Layer 8 of a small transformer language model trained on English Wikipedia (16 layers, counted from 0, width 96).
A neuron's activation on a vector x is GELU(weights . x + bias), where the dot is the dot product.

Input weights of the MLP neurons that the questions are about. A number n stands for (n - 128) times 0.0033.
n0 (bias -0.155): 94, 144, 127, 133, 132, 110, 128, 151, 125, 102, 148, 127, 166, 134, 85, 164, 150, 86, 76, 124, 156, 71, 130, 119, 179, 181, 161, 135, 156, 130, 136, 111, 153, 100, 139, 153, 72, 127, 106, 81, 150, 122, 167, 109, 140, 113, 96, 145, 148, 151, 125, 110, 158, 103, 137, 83, 94, 118, 171, 139, 137, 122, 102, 188, 164, 135, 129, 134, 115, 111, 139, 94, 152, 27, 134, 167, 98, 115, 133, 137, 156, 148, 206, 161, 128, 157, 144, 76, 153, 106, 122, 114, 129, 72, 153, 190
n9 (bias -0.099): 78, 119, 56, 82, 83, 142, 156, 120, 174, 139, 94, 126, 117, 125, 185, 100, 159, 71, 148, 125, 149, 187, 161, 103, 127, 97, 94, 106, 131, 151, 167, 107, 96, 125, 100, 90, 126, 133, 137, 130, 86, 147, 147, 128, 120, 142, 124, 166, 140, 158, 163, 129, 215, 119, 154, 81, 136, 82, 166, 140, 156, 95, 124, 149, 140, 135, 92, 122, 78, 165, 123, 145, 145, 139, 94, 83, 158, 85, 161, 156, 95, 102, 150, 171, 130, 142, 140, 119, 141, 124, 137, 66, 107, 105, 156, 110
n17 (bias -0.146): 113, 148, 94, 98, 113, 196, 157, 126, 106, 108, 145, 126, 38, 65, 138, 138, 132, 153, 150, 149, 148, 98, 142, 108, 170, 104, 187, 206, 179, 138, 151, 110, 183, 116, 102, 126, 141, 103, 163, 87, 154, 154, 123, 86, 188, 147, 127, 119, 138, 167, 174, 104, 114, 85, 163, 136, 130, 112, 171, 147, 130, 92, 67, 126, 136, 109, 161, 105, 96, 98, 124, 154, 124, 142, 122, 114, 162, 97, 140, 98, 113, 133, 157, 56, 106, 97, 144, 150, 30, 134, 104, 94, 174, 113, 106, 148
n52 (bias -0.140): 95, 94, 83, 171, 131, 122, 164, 79, 141, 93, 99, 154, 138, 88, 96, 117, 128, 120, 122, 123, 136, 98, 118, 39, 101, 125, 247, 161, 86, 139, 164, 126, 86, 128, 151, 122, 112, 230, 121, 96, 94, 169, 88, 90, 161, 181, 176, 112, 121, 121, 97, 149, 82, 80, 75, 109, 113, 108, 141, 146, 150, 141, 165, 190, 110, 97, 74, 34, 54, 151, 192, 147, 124, 158, 99, 162, 152, 110, 155, 110, 151, 49, 201, 117, 155, 113, 106, 154, 113, 111, 67, 66, 102, 133, 122, 121
n72 (bias -0.053): 154, 107, 137, 100, 131, 120, 79, 158, 105, 98, 136, 142, 146, 191, 132, 105, 87, 68, 132, 125, 78, 105, 103, 121, 92, 134, 107, 122, 145, 136, 107, 162, 107, 112, 112, 160, 170, 143, 108, 106, 128, 99, 153, 187, 108, 123, 95, 121, 74, 186, 158, 149, 123, 114, 118, 152, 150, 143, 148, 156, 118, 152, 100, 127, 154, 108, 88, 134, 119, 147, 144, 150, 153, 168, 76, 129, 153, 159, 96, 145, 71, 182, 144, 177, 111, 125, 105, 156, 126, 161, 137, 110, 129, 102, 41, 102
n76 (bias -0.161): 126, 137, 128, 134, 175, 147, 100, 184, 65, 131, 164, 128, 113, 121, 158, 87, 151, 59, 162, 108, 91, 136, 94, 89, 152, 110, 141, 145, 145, 161, 95, 158, 148, 97, 142, 137, 121, 135, 156, 168, 93, 80, 109, 148, 149, 104, 79, 155, 116, 107, 149, 88, 152, 170, 128, 106, 124, 138, 109, 32, 182, 93, 130, 107, 188, 112, 241, 135, 139, 115, 155, 121, 146, 151, 76, 144, 92, 108, 110, 151, 156, 148, 110, 132, 160, 138, 108, 177, 118, 146, 137, 132, 104, 67, 115, 146
n117 (bias -0.092): 135, 137, 113, 111, 153, 167, 122, 102, 61, 100, 129, 151, 97, 127, 152, 127, 111, 113, 154, 84, 136, 144, 61, 120, 123, 117, 129, 191, 103, 125, 132, 178, 127, 90, 110, 172, 147, 78, 213, 127, 147, 158, 113, 134, 121, 151, 58, 108, 165, 118, 177, 121, 132, 118, 167, 118, 95, 119, 146, 158, 132, 88, 121, 115, 151, 110, 146, 169, 121, 136, 157, 162, 119, 127, 83, 131, 148, 110, 169, 156, 161, 119, 78, 77, 141, 156, 100, 102, 100, 141, 113, 117, 122, 98, 128, 177
n128 (bias -0.046): 176, 138, 133, 152, 123, 143, 140, 80, 180, 155, 126, 147, 114, 170, 161, 160, 147, 53, 152, 118, 133, 65, 144, 132, 157, 124, 152, 114, 162, 122, 152, 77, 172, 107, 126, 136, 145, 131, 110, 149, 148, 131, 86, 144, 141, 94, 124, 189, 123, 84, 93, 80, 162, 91, 160, 108, 143, 88, 106, 131, 158, 129, 141, 91, 131, 94, 133, 117, 130, 140, 138, 156, 106, 117, 159, 106, 119, 108, 89, 182, 156, 202, 163, 146, 102, 116, 138, 104, 109, 127, 109, 129, 110, 106, 124, 98
n140 (bias -0.048): 151, 95, 115, 154, 121, 127, 116, 129, 145, 101, 86, 108, 84, 137, 183, 101, 178, 130, 139, 151, 48, 152, 89, 136, 123, 127, 143, 181, 122, 143, 112, 155, 110, 153, 63, 78, 117, 165, 143, 144, 122, 132, 107, 148, 126, 103, 132, 103, 108, 159, 144, 125, 144, 118, 119, 130, 118, 143, 96, 143, 127, 131, 113, 134, 99, 170, 136, 93, 112, 82, 128, 148, 106, 136, 206, 113, 107, 56, 108, 178, 146, 119, 79, 121, 143, 91, 124, 147, 113, 114, 153, 129, 147, 146, 89, 128
n145 (bias -0.121): 100, 144, 122, 154, 125, 149, 144, 141, 114, 114, 84, 145, 146, 125, 98, 160, 93, 110, 73, 151, 172, 167, 105, 123, 123, 132, 145, 68, 156, 173, 100, 106, 135, 112, 131, 122, 113, 153, 153, 155, 119, 131, 125, 161, 110, 148, 95, 153, 120, 143, 142, 104, 137, 148, 129, 60, 103, 70, 163, 122, 187, 96, 113, 78, 169, 141, 101, 110, 121, 83, 171, 158, 178, 103, 130, 121, 115, 153, 104, 144, 140, 132, 88, 125, 105, 121, 134, 168, 173, 148, 84, 92, 99, 101, 151, 144
n167 (bias -0.078): 126, 72, 76, 115, 139, 107, 158, 131, 135, 187, 136, 110, 123, 131, 119, 143, 95, 157, 102, 78, 142, 169, 104, 123, 184, 131, 159, 189, 159, 81, 106, 143, 105, 126, 107, 144, 137, 122, 142, 137, 166, 153, 148, 134, 102, 129, 125, 125, 110, 108, 118, 160, 114, 159, 104, 49, 87, 188, 143, 136, 106, 112, 168, 84, 101, 141, 154, 155, 72, 81, 148, 163, 153, 165, 84, 165, 128, 151, 83, 114, 172, 146, 94, 120, 120, 120, 107, 142, 170, 111, 110, 106, 103, 129, 117, 144
n179 (bias -0.185): 125, 122, 78, 131, 136, 70, 124, 145, 192, 83, 156, 185, 124, 96, 150, 126, 101, 123, 109, 141, 121, 130, 153, 126, 171, 180, 109, 131, 136, 86, 101, 137, 127, 125, 120, 96, 159, 100, 132, 130, 110, 118, 163, 118, 109, 132, 189, 163, 137, 182, 106, 120, 143, 95, 130, 161, 107, 155, 120, 129, 138, 104, 134, 156, 84, 145, 172, 157, 143, 128, 186, 126, 84, 104, 122, 85, 135, 176, 98, 158, 166, 110, 86, 177, 193, 79, 104, 164, 122, 104, 107, 121, 121, 121, 144, 115
n199 (bias -0.146): 152, 102, 139, 42, 113, 94, 132, 150, 121, 129, 108, 123, 121, 49, 123, 83, 111, 209, 156, 112, 73, 140, 143, 164, 164, 135, 134, 105, 126, 126, 102, 134, 71, 145, 160, 91, 140, 177, 145, 160, 159, 86, 68, 186, 128, 105, 100, 77, 126, 127, 139, 131, 118, 139, 150, 135, 131, 90, 104, 131, 120, 123, 136, 76, 137, 178, 137, 135, 85, 136, 121, 142, 127, 120, 140, 161, 100, 127, 117, 136, 169, 166, 139, 116, 118, 167, 90, 153, 76, 135, 119, 105, 125, 152, 142, 143
n214 (bias -0.193): 77, 123, 81, 171, 111, 154, 95, 96, 131, 150, 127, 144, 132, 181, 143, 121, 140, 139, 121, 103, 182, 141, 101, 146, 191, 148, 174, 150, 106, 110, 89, 152, 120, 170, 131, 147, 163, 118, 103, 129, 132, 119, 167, 88, 122, 98, 98, 77, 104, 178, 98, 59, 145, 97, 130, 108, 126, 142, 154, 127, 164, 89, 138, 126, 118, 94, 114, 118, 140, 142, 112, 178, 73, 142, 126, 138, 98, 111, 159, 160, 149, 95, 126, 118, 112, 98, 148, 100, 155, 129, 101, 99, 112, 181, 173, 122
n250 (bias -0.186): 126, 122, 139, 136, 144, 181, 190, 139, 85, 96, 164, 124, 121, 156, 131, 145, 149, 135, 127, 120, 137, 69, 149, 148, 93, 128, 125, 143, 181, 115, 117, 134, 140, 139, 125, 136, 74, 131, 76, 127, 117, 76, 109, 98, 130, 95, 81, 121, 167, 124, 111, 113, 103, 148, 103, 166, 143, 156, 130, 120, 78, 131, 103, 132, 111, 160, 154, 57, 73, 115, 103, 175, 160, 158, 128, 156, 143, 185, 151, 157, 158, 132, 125, 110, 158, 46, 84, 143, 114, 152, 122, 168, 149, 69, 141, 155

Each question shows a token from some text and the vector x that enters the MLP there. A number n stands for (n - 128) times 0.038.

" June": 121, 134, 141, 144, 114, 167, 140, 90, 184, 138, 108, 41, 140, 106, 118, 77, 108, 145, 95, 128, 147, 176, 116, 149, 154, 117, 103, 102, 148, 106, 146, 169, 89, 130, 124, 145, 123, 121, 116, 114, 107, 123, 118, 101, 145, 120, 111, 138, 106, 102, 132, 134, 137, 115, 97, 132, 120, 106, 149, 111, 189, 99, 181, 140, 166, 95, 108, 79, 140, 85, 98, 95, 158, 106, 139, 109, 136, 137, 183, 125, 119, 148, 103, 138, 136, 143, 108, 101, 193, 141, 156, 137, 140, 173, 130, 146
Which three neurons fire most, strongest first? n9, n145, n214

" players": 174, 166, 160, 140, 150, 132, 156, 130, 178, 146, 145, 51, 132, 104, 112, 110, 136, 167, 78, 141, 140, 114, 113, 154, 90, 150, 126, 124, 118, 151, 133, 124, 159, 145, 114, 102, 148, 143, 138, 91, 122, 174, 141, 105, 178, 102, 128, 128, 136, 109, 107, 129, 92, 117, 118, 103, 146, 157, 110, 108, 83, 167, 147, 133, 171, 99, 70, 58, 160, 103, 107, 119, 97, 137, 85, 108, 151, 128, 142, 124, 145, 141, 82, 155, 138, 152, 103, 96, 151, 109, 131, 119, 154, 130, 125, 150
Which two neurons fire most, strongest first? n52, n250

"ves": 153, 159, 125, 112, 119, 125, 122, 148, 152, 141, 146, 93, 126, 87, 149, 78, 90, 164, 85, 151, 111, 113, 129, 161, 119, 178, 124, 71, 126, 144, 102, 137, 134, 149, 127, 148, 154, 151, 165, 99, 112, 157, 142, 136, 160, 126, 156, 121, 124, 106, 151, 154, 86, 170, 127, 125, 103, 143, 105, 98, 138, 168, 151, 125, 165, 117, 87, 48, 158, 108, 88, 115, 101, 99, 109, 80, 148, 125, 140, 92, 147, 110, 114, 122, 170, 139, 136, 140, 175, 83, 135, 132, 136, 114, 129, 172
Which neuron lights up most? n199

" run": 159, 180, 123, 100, 119, 165, 127, 116, 178, 138, 183, 97, 91, 131, 119, 142, 142, 118, 83, 120, 143, 110, 114, 147, 96, 144, 107, 99, 127, 128, 137, 106, 138, 128, 151, 132, 177, 149, 125, 130, 128, 143, 135, 119, 161, 91, 151, 145, 110, 148, 101, 109, 99, 141, 98, 120, 137, 127, 111, 58, 158, 125, 147, 118, 164, 123, 123, 94, 172, 62, 101, 91, 109, 117, 116, 106, 135, 131, 135, 141, 201, 132, 98, 126, 166, 141, 122, 83, 181, 84, 124, 166, 151, 86, 131, 158
Which neuron lights up most? n128

" was": 159, 165, 123, 110, 101, 180, 155, 138, 196, 152, 154, 101, 122, 124, 143, 82, 125, 122, 101, 111, 118, 117, 84, 134, 115, 160, 93, 144, 120, 143, 141, 107, 144, 134, 152, 114, 157, 105, 171, 92, 115, 153, 163, 86, 139, 140, 135, 138, 97, 116, 117, 166, 107, 171, 132, 142, 118, 123, 158, 67, 152, 140, 163, 129, 160, 118, 66, 87, 161, 104, 120, 107, 98, 113, 117, 103, 135, 141, 122, 162, 159, 117, 98, 142, 139, 131, 109, 122, 135, 105, 105, 109, 107, 141, 110, 144
Which neuron lights up most? n179

" \"": 147, 156, 131, 114, 137, 148, 163, 105, 170, 126, 145, 91, 153, 110, 132, 101, 125, 141, 131, 136, 136, 122, 144, 130, 150, 148, 118, 157, 109, 144, 147, 146, 118, 121, 156, 117, 159, 116, 123, 98, 120, 149, 124, 109, 156, 117, 127, 134, 125, 127, 112, 173, 75, 162, 98, 122, 145, 125, 111, 90, 144, 138, 90, 106, 118, 96, 85, 54, 102, 96, 102, 62, 142, 127, 107, 137, 194, 140, 140, 136, 151, 137, 83, 119, 111, 102, 118, 107, 152, 128, 132, 186, 112, 171, 143, 172
Which two neurons fire most, strongest first? n250, n52

" the": 178, 157, 109, 141, 103, 174, 155, 121, 156, 111, 172, 106, 115, 123, 148, 76, 69, 112, 134, 150, 130, 134, 112, 168, 126, 137, 101, 144, 145, 120, 135, 126, 131, 125, 131, 119, 141, 119, 137, 29, 164, 158, 154, 143, 148, 105, 147, 96, 129, 126, 128, 134, 128, 134, 122, 134, 144, 120, 124, 92, 130, 143, 139, 113, 151, 86, 105, 44, 139, 131, 127, 60, 131, 116, 133, 141, 164, 136, 118, 148, 149, 137, 94, 135, 120, 134, 124, 144, 121, 112, 118, 172, 118, 139, 127, 124
The most active neuron and its activation: n17, at about 0.51

"oman": 108, 114, 170, 148, 129, 121, 131, 150, 116, 128, 162, 121, 106, 120, 99, 122, 95, 161, 100, 97, 148, 126, 102, 154, 141, 142, 115, 112, 149, 156, 145, 147, 115, 169, 108, 117, 158, 88, 137, 41, 120, 118, 145, 103, 132, 85, 153, 80, 116, 109, 138, 156, 122, 113, 190, 147, 154, 133, 101, 137, 94, 106, 171, 150, 123, 106, 109, 77, 137, 137, 150, 119, 160, 98, 117, 107, 165, 158, 160, 90, 171, 92, 126, 130, 132, 130, 88, 134, 142, 103, 135, 180, 144, 105, 139, 139
Which two neurons fire most, strongest first? n250, n179

" no": 166, 170, 141, 132, 105, 157, 153, 105, 188, 119, 172, 108, 103, 100, 155, 101, 104, 128, 92, 130, 106, 100, 119, 169, 122, 156, 95, 170, 99, 144, 148, 102, 81, 92, 153, 151, 162, 92, 154, 76, 136, 127, 123, 139, 140, 123, 159, 146, 129, 132, 139, 125, 110, 118, 145, 106, 174, 129, 122, 101, 123, 133, 156, 117, 127, 98, 94, 87, 126, 141, 85, 116, 160, 136, 144, 113, 128, 120, 129, 171, 179, 136, 104, 97, 135, 117, 125, 103, 133, 109, 132, 156, 112, 146, 138, 147
The most active neuron and its activation: n128, at about 1.1

" is": 153, 173, 133, 115, 104, 190, 140, 145, 192, 147, 145, 121, 124, 107, 142, 92, 100, 129, 109, 129, 124, 137, 63, 149, 120, 152, 91, 151, 100, 147, 155, 109, 133, 107, 148, 114, 172, 114, 155, 105, 111, 141, 137, 99, 170, 138, 96, 143, 83, 108, 134, 159, 103, 148, 153, 142, 97, 129, 165, 65, 166, 149, 159, 132, 133, 111, 86, 75, 134, 99, 117, 97, 97, 129, 113, 115, 143, 139, 152, 150, 148, 124, 87, 132, 127, 139, 123, 134, 115, 119, 120, 149, 116, 130, 116, 145
Which neuron lights up most? n117

" D": 168, 161, 132, 110, 111, 154, 149, 139, 153, 136, 164, 89, 119, 105, 163, 132, 90, 126, 108, 89, 119, 127, 122, 133, 106, 138, 115, 95, 107, 130, 138, 156, 168, 165, 149, 130, 146, 127, 134, 67, 110, 78, 124, 132, 179, 102, 138, 145, 116, 155, 131, 186, 88, 105, 108, 137, 167, 137, 126, 91, 167, 102, 88, 95, 172, 87, 109, 102, 104, 115, 124, 92, 143, 75, 125, 136, 137, 153, 114, 129, 124, 137, 115, 132, 142, 135, 83, 112, 190, 111, 131, 136, 116, 169, 159, 128
Which two neurons fire most, strongest first? n72, n145

";": 130, 127, 139, 165, 125, 130, 172, 121, 192, 140, 163, 123, 136, 87, 163, 90, 75, 125, 83, 140, 142, 99, 124, 170, 132, 142, 80, 112, 118, 140, 126, 142, 149, 107, 159, 134, 152, 165, 127, 114, 116, 153, 142, 107, 174, 110, 121, 119, 91, 123, 114, 137, 112, 131, 100, 112, 115, 88, 155, 89, 138, 141, 175, 140, 138, 97, 94, 84, 150, 111, 164, 89, 104, 127, 146, 151, 131, 159, 111, 125, 138, 140, 104, 145, 155, 129, 88, 99, 128, 104, 102, 105, 123, 133, 147, 136
The most active neuron and its activation: n52, at about 1.6

" to": 153, 162, 137, 120, 89, 180, 134, 95, 159, 152, 147, 133, 110, 124, 158, 90, 122, 120, 98, 161, 122, 126, 110, 143, 109, 171, 108, 120, 127, 128, 121, 121, 155, 129, 160, 118, 129, 125, 163, 65, 89, 134, 151, 158, 133, 82, 151, 116, 110, 137, 141, 122, 112, 144, 88, 130, 150, 149, 139, 105, 165, 104, 146, 123, 125, 93, 102, 94, 184, 73, 109, 137, 82, 112, 126, 121, 120, 171, 117, 147, 166, 147, 109, 127, 130, 177, 86, 111, 167, 94, 124, 124, 74, 123, 150, 154
Which three neurons fire most, strongest first? n214, n145, n179

" children": 144, 139, 185, 109, 145, 143, 170, 160, 172, 146, 155, 65, 104, 112, 135, 115, 92, 153, 98, 119, 146, 129, 112, 180, 152, 133, 126, 115, 119, 155, 145, 142, 115, 148, 138, 134, 114, 116, 171, 77, 120, 164, 136, 98, 136, 130, 133, 131, 125, 112, 96, 133, 110, 138, 111, 122, 135, 137, 112, 97, 121, 151, 131, 114, 135, 87, 64, 44, 186, 103, 80, 136, 123, 160, 122, 127, 164, 129, 140, 128, 132, 117, 83, 151, 152, 160, 127, 87, 102, 105, 124, 131, 128, 112, 143, 145
Which neuron lights up most? n250

" d": 151, 155, 117, 153, 127, 168, 131, 140, 195, 123, 185, 53, 137, 80, 145, 97, 123, 126, 120, 94, 137, 112, 99, 133, 117, 179, 78, 147, 96, 167, 142, 139, 127, 116, 136, 145, 154, 112, 131, 106, 121, 142, 150, 124, 133, 134, 125, 146, 108, 109, 114, 189, 97, 69, 135, 139, 167, 128, 118, 108, 161, 90, 126, 97, 136, 109, 115, 98, 139, 132, 125, 114, 126, 105, 153, 133, 140, 128, 103, 170, 112, 160, 115, 112, 124, 132, 77, 117, 153, 117, 141, 158, 105, 129, 129, 143
Which neuron lights up most? n128

",": 136, 97, 124, 145, 99, 180, 147, 139, 140, 149, 92, 55, 130, 113, 141, 74, 71, 144, 103, 109, 124, 138, 104, 138, 94, 107, 106, 101, 113, 178, 135, 175, 129, 121, 121, 142, 142, 142, 149, 137, 102, 144, 117, 75, 156, 113, 163, 122, 95, 124, 157, 127, 115, 106, 133, 89, 135, 131, 180, 118, 154, 121, 143, 134, 183, 120, 93, 72, 126, 88, 140, 73, 149, 139, 133, 122, 164, 140, 148, 123, 144, 142, 116, 156, 130, 135, 98, 145, 186, 119, 154, 110, 102, 153, 117, 163
The most active neuron and its activation: n145, at about 1.8

"d": 152, 101, 145, 151, 164, 168, 126, 150, 155, 153, 128, 72, 122, 119, 172, 99, 113, 119, 85, 79, 147, 153, 95, 139, 141, 151, 112, 105, 132, 117, 170, 126, 120, 105, 163, 131, 124, 139, 162, 127, 108, 76, 138, 121, 157, 113, 163, 168, 124, 88, 136, 161, 114, 107, 139, 115, 161, 123, 117, 89, 131, 112, 136, 126, 131, 68, 120, 99, 173, 172, 98, 104, 113, 141, 89, 111, 112, 167, 106, 150, 75, 151, 108, 142, 114, 123, 107, 119, 156, 111, 134, 114, 111, 163, 141, 133
Which neuron lights up most? n76

"ade": 152, 158, 134, 114, 130, 154, 145, 118, 141, 147, 146, 70, 114, 116, 114, 103, 102, 179, 91, 123, 115, 141, 110, 166, 138, 170, 108, 86, 144, 128, 103, 127, 86, 173, 98, 116, 124, 166, 149, 122, 131, 158, 134, 132, 124, 116, 150, 104, 74, 116, 147, 105, 120, 170, 132, 110, 131, 125, 103, 98, 113, 172, 122, 108, 151, 105, 104, 63, 193, 123, 126, 106, 177, 109, 144, 108, 185, 126, 85, 100, 175, 115, 132, 154, 161, 112, 136, 110, 182, 92, 157, 141, 146, 128, 122, 97
Which neuron lights up most? n140

".": 123, 106, 118, 140, 124, 155, 168, 105, 173, 145, 141, 91, 117, 104, 159, 77, 128, 92, 103, 141, 149, 125, 148, 154, 133, 162, 130, 123, 99, 109, 134, 136, 130, 123, 164, 129, 130, 140, 160, 99, 123, 178, 110, 122, 174, 117, 151, 130, 74, 119, 126, 155, 56, 127, 88, 147, 127, 100, 113, 105, 126, 174, 166, 129, 161, 130, 91, 92, 130, 89, 124, 63, 137, 109, 120, 125, 159, 142, 167, 108, 138, 124, 101, 140, 149, 147, 93, 165, 143, 121, 135, 150, 99, 93, 117, 152
Which neuron lights up most? n52

" T": 160, 166, 113, 97, 92, 138, 141, 126, 169, 132, 116, 85, 143, 108, 162, 139, 63, 109, 112, 119, 120, 127, 90, 156, 109, 124, 117, 128, 106, 122, 149, 163, 165, 170, 139, 102, 153, 120, 135, 93, 138, 96, 114, 124, 140, 105, 158, 104, 119, 146, 112, 203, 111, 102, 112, 132, 133, 75, 114, 83, 145, 73, 118, 118, 170, 104, 115, 117, 146, 127, 119, 109, 166, 92, 126, 104, 186, 136, 163, 123, 133, 129, 112, 144, 132, 153, 82, 104, 168, 91, 147, 145, 138, 154, 163, 159
Which neuron lights up most? n9

"i": 113, 141, 108, 133, 138, 118, 122, 106, 127, 116, 154, 60, 141, 96, 158, 106, 128, 130, 125, 69, 126, 82, 96, 153, 164, 152, 99, 73, 131, 151, 126, 108, 139, 119, 136, 131, 170, 117, 140, 83, 119, 131, 125, 155, 162, 124, 138, 159, 91, 131, 158, 146, 110, 138, 145, 128, 142, 121, 100, 127, 82, 135, 182, 112, 117, 110, 84, 128, 169, 137, 135, 80, 167, 118, 112, 101, 166, 137, 104, 132, 186, 149, 126, 198, 143, 108, 102, 120, 174, 106, 116, 147, 111, 177, 146, 144
Which three neurons fire most, strongest first? n179, n128, n72

"os": 126, 174, 98, 102, 90, 115, 100, 126, 115, 112, 146, 101, 115, 121, 167, 104, 118, 178, 169, 147, 118, 112, 106, 139, 104, 172, 124, 87, 128, 182, 124, 101, 117, 126, 137, 150, 162, 140, 152, 132, 90, 129, 124, 138, 158, 133, 115, 124, 126, 122, 141, 137, 105, 156, 147, 140, 154, 125, 109, 140, 100, 174, 158, 113, 81, 120, 100, 86, 123, 130, 129, 66, 160, 146, 120, 125, 213, 140, 168, 78, 108, 89, 76, 132, 113, 126, 125, 138, 144, 131, 136, 160, 166, 137, 125, 137
Which neuron lights up most? n72

"ept": 129, 138, 91, 126, 84, 113, 155, 128, 137, 127, 158, 63, 96, 108, 132, 99, 146, 132, 101, 85, 151, 135, 119, 104, 144, 135, 95, 77, 156, 113, 112, 117, 99, 113, 157, 185, 138, 161, 109, 152, 160, 113, 147, 148, 163, 118, 149, 127, 111, 154, 113, 126, 109, 109, 146, 129, 160, 114, 144, 114, 146, 155, 134, 96, 117, 106, 89, 81, 146, 132, 100, 120, 155, 153, 122, 128, 133, 144, 153, 105, 107, 99, 119, 139, 159, 144, 160, 125, 196, 79, 141, 173, 139, 141, 122, 161
Which three neurons fire most, strongest first? n9, n214, n167

" sl": 125, 133, 127, 137, 139, 183, 116, 117, 140, 134, 176, 49, 120, 101, 125, 110, 82, 101, 125, 123, 138, 115, 87, 121, 127, 165, 81, 133, 107, 157, 116, 147, 145, 152, 180, 114, 142, 100, 148, 97, 118, 141, 145, 130, 111, 117, 144, 119, 130, 176, 89, 181, 109, 111, 90, 130, 155, 126, 145, 60, 144, 129, 108, 105, 151, 101, 110, 91, 150, 126, 103, 114, 169, 129, 155, 143, 160, 133, 114, 138, 137, 138, 101, 124, 161, 134, 144, 86, 173, 89, 151, 187, 122, 147, 117, 129
Which neuron lights up most? n72

" two": 156, 127, 119, 106, 110, 167, 140, 135, 197, 125, 177, 105, 99, 103, 117, 96, 88, 141, 112, 143, 153, 142, 125, 208, 135, 154, 110, 131, 129, 113, 157, 127, 130, 110, 147, 139, 164, 131, 157, 77, 137, 177, 104, 116, 148, 109, 144, 116, 161, 91, 136, 137, 93, 131, 131, 146, 120, 129, 112, 110, 126, 85, 149, 126, 151, 93, 92, 73, 162, 104, 114, 56, 99, 137, 121, 138, 141, 128, 106, 143, 168, 141, 123, 131, 115, 144, 131, 140, 90, 86, 143, 125, 147, 127, 102, 155
Which two neurons fire most, strongest first? n17, n199

" enc": 159, 167, 115, 125, 118, 165, 115, 134, 188, 163, 151, 73, 129, 128, 184, 103, 78, 98, 88, 127, 169, 140, 108, 92, 117, 151, 100, 103, 164, 133, 136, 126, 169, 132, 148, 128, 133, 87, 178, 101, 126, 143, 172, 111, 161, 100, 131, 112, 109, 129, 98, 131, 86, 155, 149, 101, 133, 118, 92, 78, 132, 126, 117, 144, 119, 125, 68, 111, 135, 100, 101, 119, 125, 130, 123, 125, 120, 110, 178, 162, 108, 116, 111, 170, 126, 123, 103, 124, 143, 146, 165, 147, 123, 148, 132, 146
Which neuron lights up most? n9

" another": 167, 161, 153, 138, 116, 172, 157, 94, 168, 148, 157, 93, 92, 123, 119, 104, 125, 154, 131, 136, 131, 127, 120, 167, 110, 161, 95, 160, 112, 117, 154, 131, 112, 113, 128, 133, 161, 155, 135, 81, 121, 142, 132, 124, 123, 96, 152, 144, 121, 131, 133, 137, 107, 136, 110, 136, 122, 111, 132, 85, 133, 124, 156, 116, 160, 83, 80, 53, 143, 113, 125, 109, 116, 101, 147, 132, 161, 122, 98, 177, 190, 125, 90, 178, 131, 141, 121, 89, 144, 69, 111, 142, 104, 121, 111, 155
Which three neurons fire most, strongest first? n128, n140, n52

"in": 141, 111, 113, 129, 105, 134, 86, 101, 130, 132, 106, 52, 126, 134, 144, 118, 126, 125, 109, 110, 105, 114, 113, 191, 171, 149, 117, 87, 117, 134, 141, 140, 164, 179, 141, 156, 158, 142, 153, 109, 123, 104, 82, 116, 202, 109, 163, 96, 121, 163, 138, 160, 122, 119, 175, 107, 126, 86, 100, 83, 144, 149, 203, 109, 132, 106, 117, 86, 147, 142, 118, 108, 104, 126, 122, 84, 176, 108, 142, 101, 167, 155, 100, 129, 130, 149, 116, 134, 145, 91, 160, 125, 136, 136, 137, 135
Which neuron lights up most? n199

"e": 85, 126, 165, 126, 130, 183, 110, 124, 154, 134, 167, 100, 142, 105, 153, 79, 101, 127, 148, 95, 136, 141, 101, 129, 133, 151, 105, 99, 94, 147, 142, 132, 136, 144, 138, 147, 155, 153, 119, 122, 129, 114, 90, 146, 130, 133, 132, 149, 122, 141, 122, 120, 100, 130, 151, 118, 157, 160, 125, 60, 108, 136, 129, 139, 93, 78, 108, 74, 157, 96, 146, 97, 193, 122, 152, 123, 105, 136, 128, 155, 112, 149, 117, 166, 120, 108, 166, 115, 136, 103, 111, 172, 116, 167, 145, 107
Which neuron lights up most? n76

"ir": 95, 89, 144, 92, 140, 132, 96, 117, 121, 146, 133, 76, 117, 110, 121, 97, 78, 148, 137, 121, 126, 125, 97, 150, 123, 95, 120, 85, 142, 99, 134, 115, 119, 104, 118, 146, 132, 99, 157, 123, 118, 118, 142, 130, 157, 121, 163, 125, 109, 102, 134, 164, 144, 110, 147, 136, 138, 101, 115, 71, 82, 179, 158, 138, 154, 113, 126, 95, 183, 119, 156, 110, 153, 141, 129, 152, 160, 165, 97, 151, 106, 105, 157, 173, 173, 145, 186, 90, 137, 85, 132, 177, 171, 135, 121, 158
The most active neuron and its activation: n72, at about 0.19

"er": 116, 128, 169, 120, 103, 143, 131, 164, 140, 105, 131, 113, 102, 92, 79, 92, 112, 151, 96, 97, 114, 122, 114, 149, 89, 182, 116, 124, 113, 183, 146, 134, 155, 162, 133, 163, 125, 113, 160, 110, 130, 150, 145, 129, 159, 148, 159, 145, 94, 141, 123, 161, 101, 124, 134, 107, 151, 111, 146, 130, 136, 110, 140, 111, 145, 128, 81, 48, 167, 119, 92, 117, 135, 117, 78, 96, 165, 138, 135, 131, 161, 141, 77, 123, 143, 151, 95, 152, 121, 138, 126, 148, 97, 172, 116, 170
The most active neuron and its activation: n145, at about 0.89

" k": 132, 135, 123, 130, 131, 190, 133, 135, 193, 137, 166, 59, 132, 98, 131, 154, 82, 87, 136, 154, 135, 128, 123, 168, 125, 139, 111, 138, 108, 142, 143, 146, 169, 134, 156, 117, 148, 125, 130, 126, 151, 133, 124, 94, 151, 89, 103, 128, 136, 96, 134, 198, 78, 113, 96, 135, 142, 97, 116, 116, 98, 119, 138, 115, 121, 127, 125, 79, 134, 92, 79, 83, 138, 141, 115, 156, 155, 110, 131, 122, 131, 152, 116, 142, 140, 108, 108, 81, 145, 90, 140, 189, 113, 127, 132, 154
Which neuron lights up most? n250

"H": 142, 109, 142, 115, 121, 183, 120, 121, 175, 152, 142, 84, 125, 71, 155, 85, 83, 99, 157, 139, 136, 127, 134, 130, 125, 144, 88, 134, 134, 134, 129, 146, 143, 102, 142, 132, 120, 136, 149, 120, 106, 133, 160, 134, 180, 86, 169, 131, 159, 129, 109, 152, 105, 136, 123, 119, 93, 122, 114, 64, 148, 80, 160, 124, 125, 98, 107, 90, 134, 116, 104, 81, 146, 107, 136, 131, 110, 155, 151, 171, 134, 141, 105, 151, 156, 113, 143, 115, 132, 125, 104, 183, 104, 138, 154, 140
Which three neurons fire most, strongest first? n76, n179, n128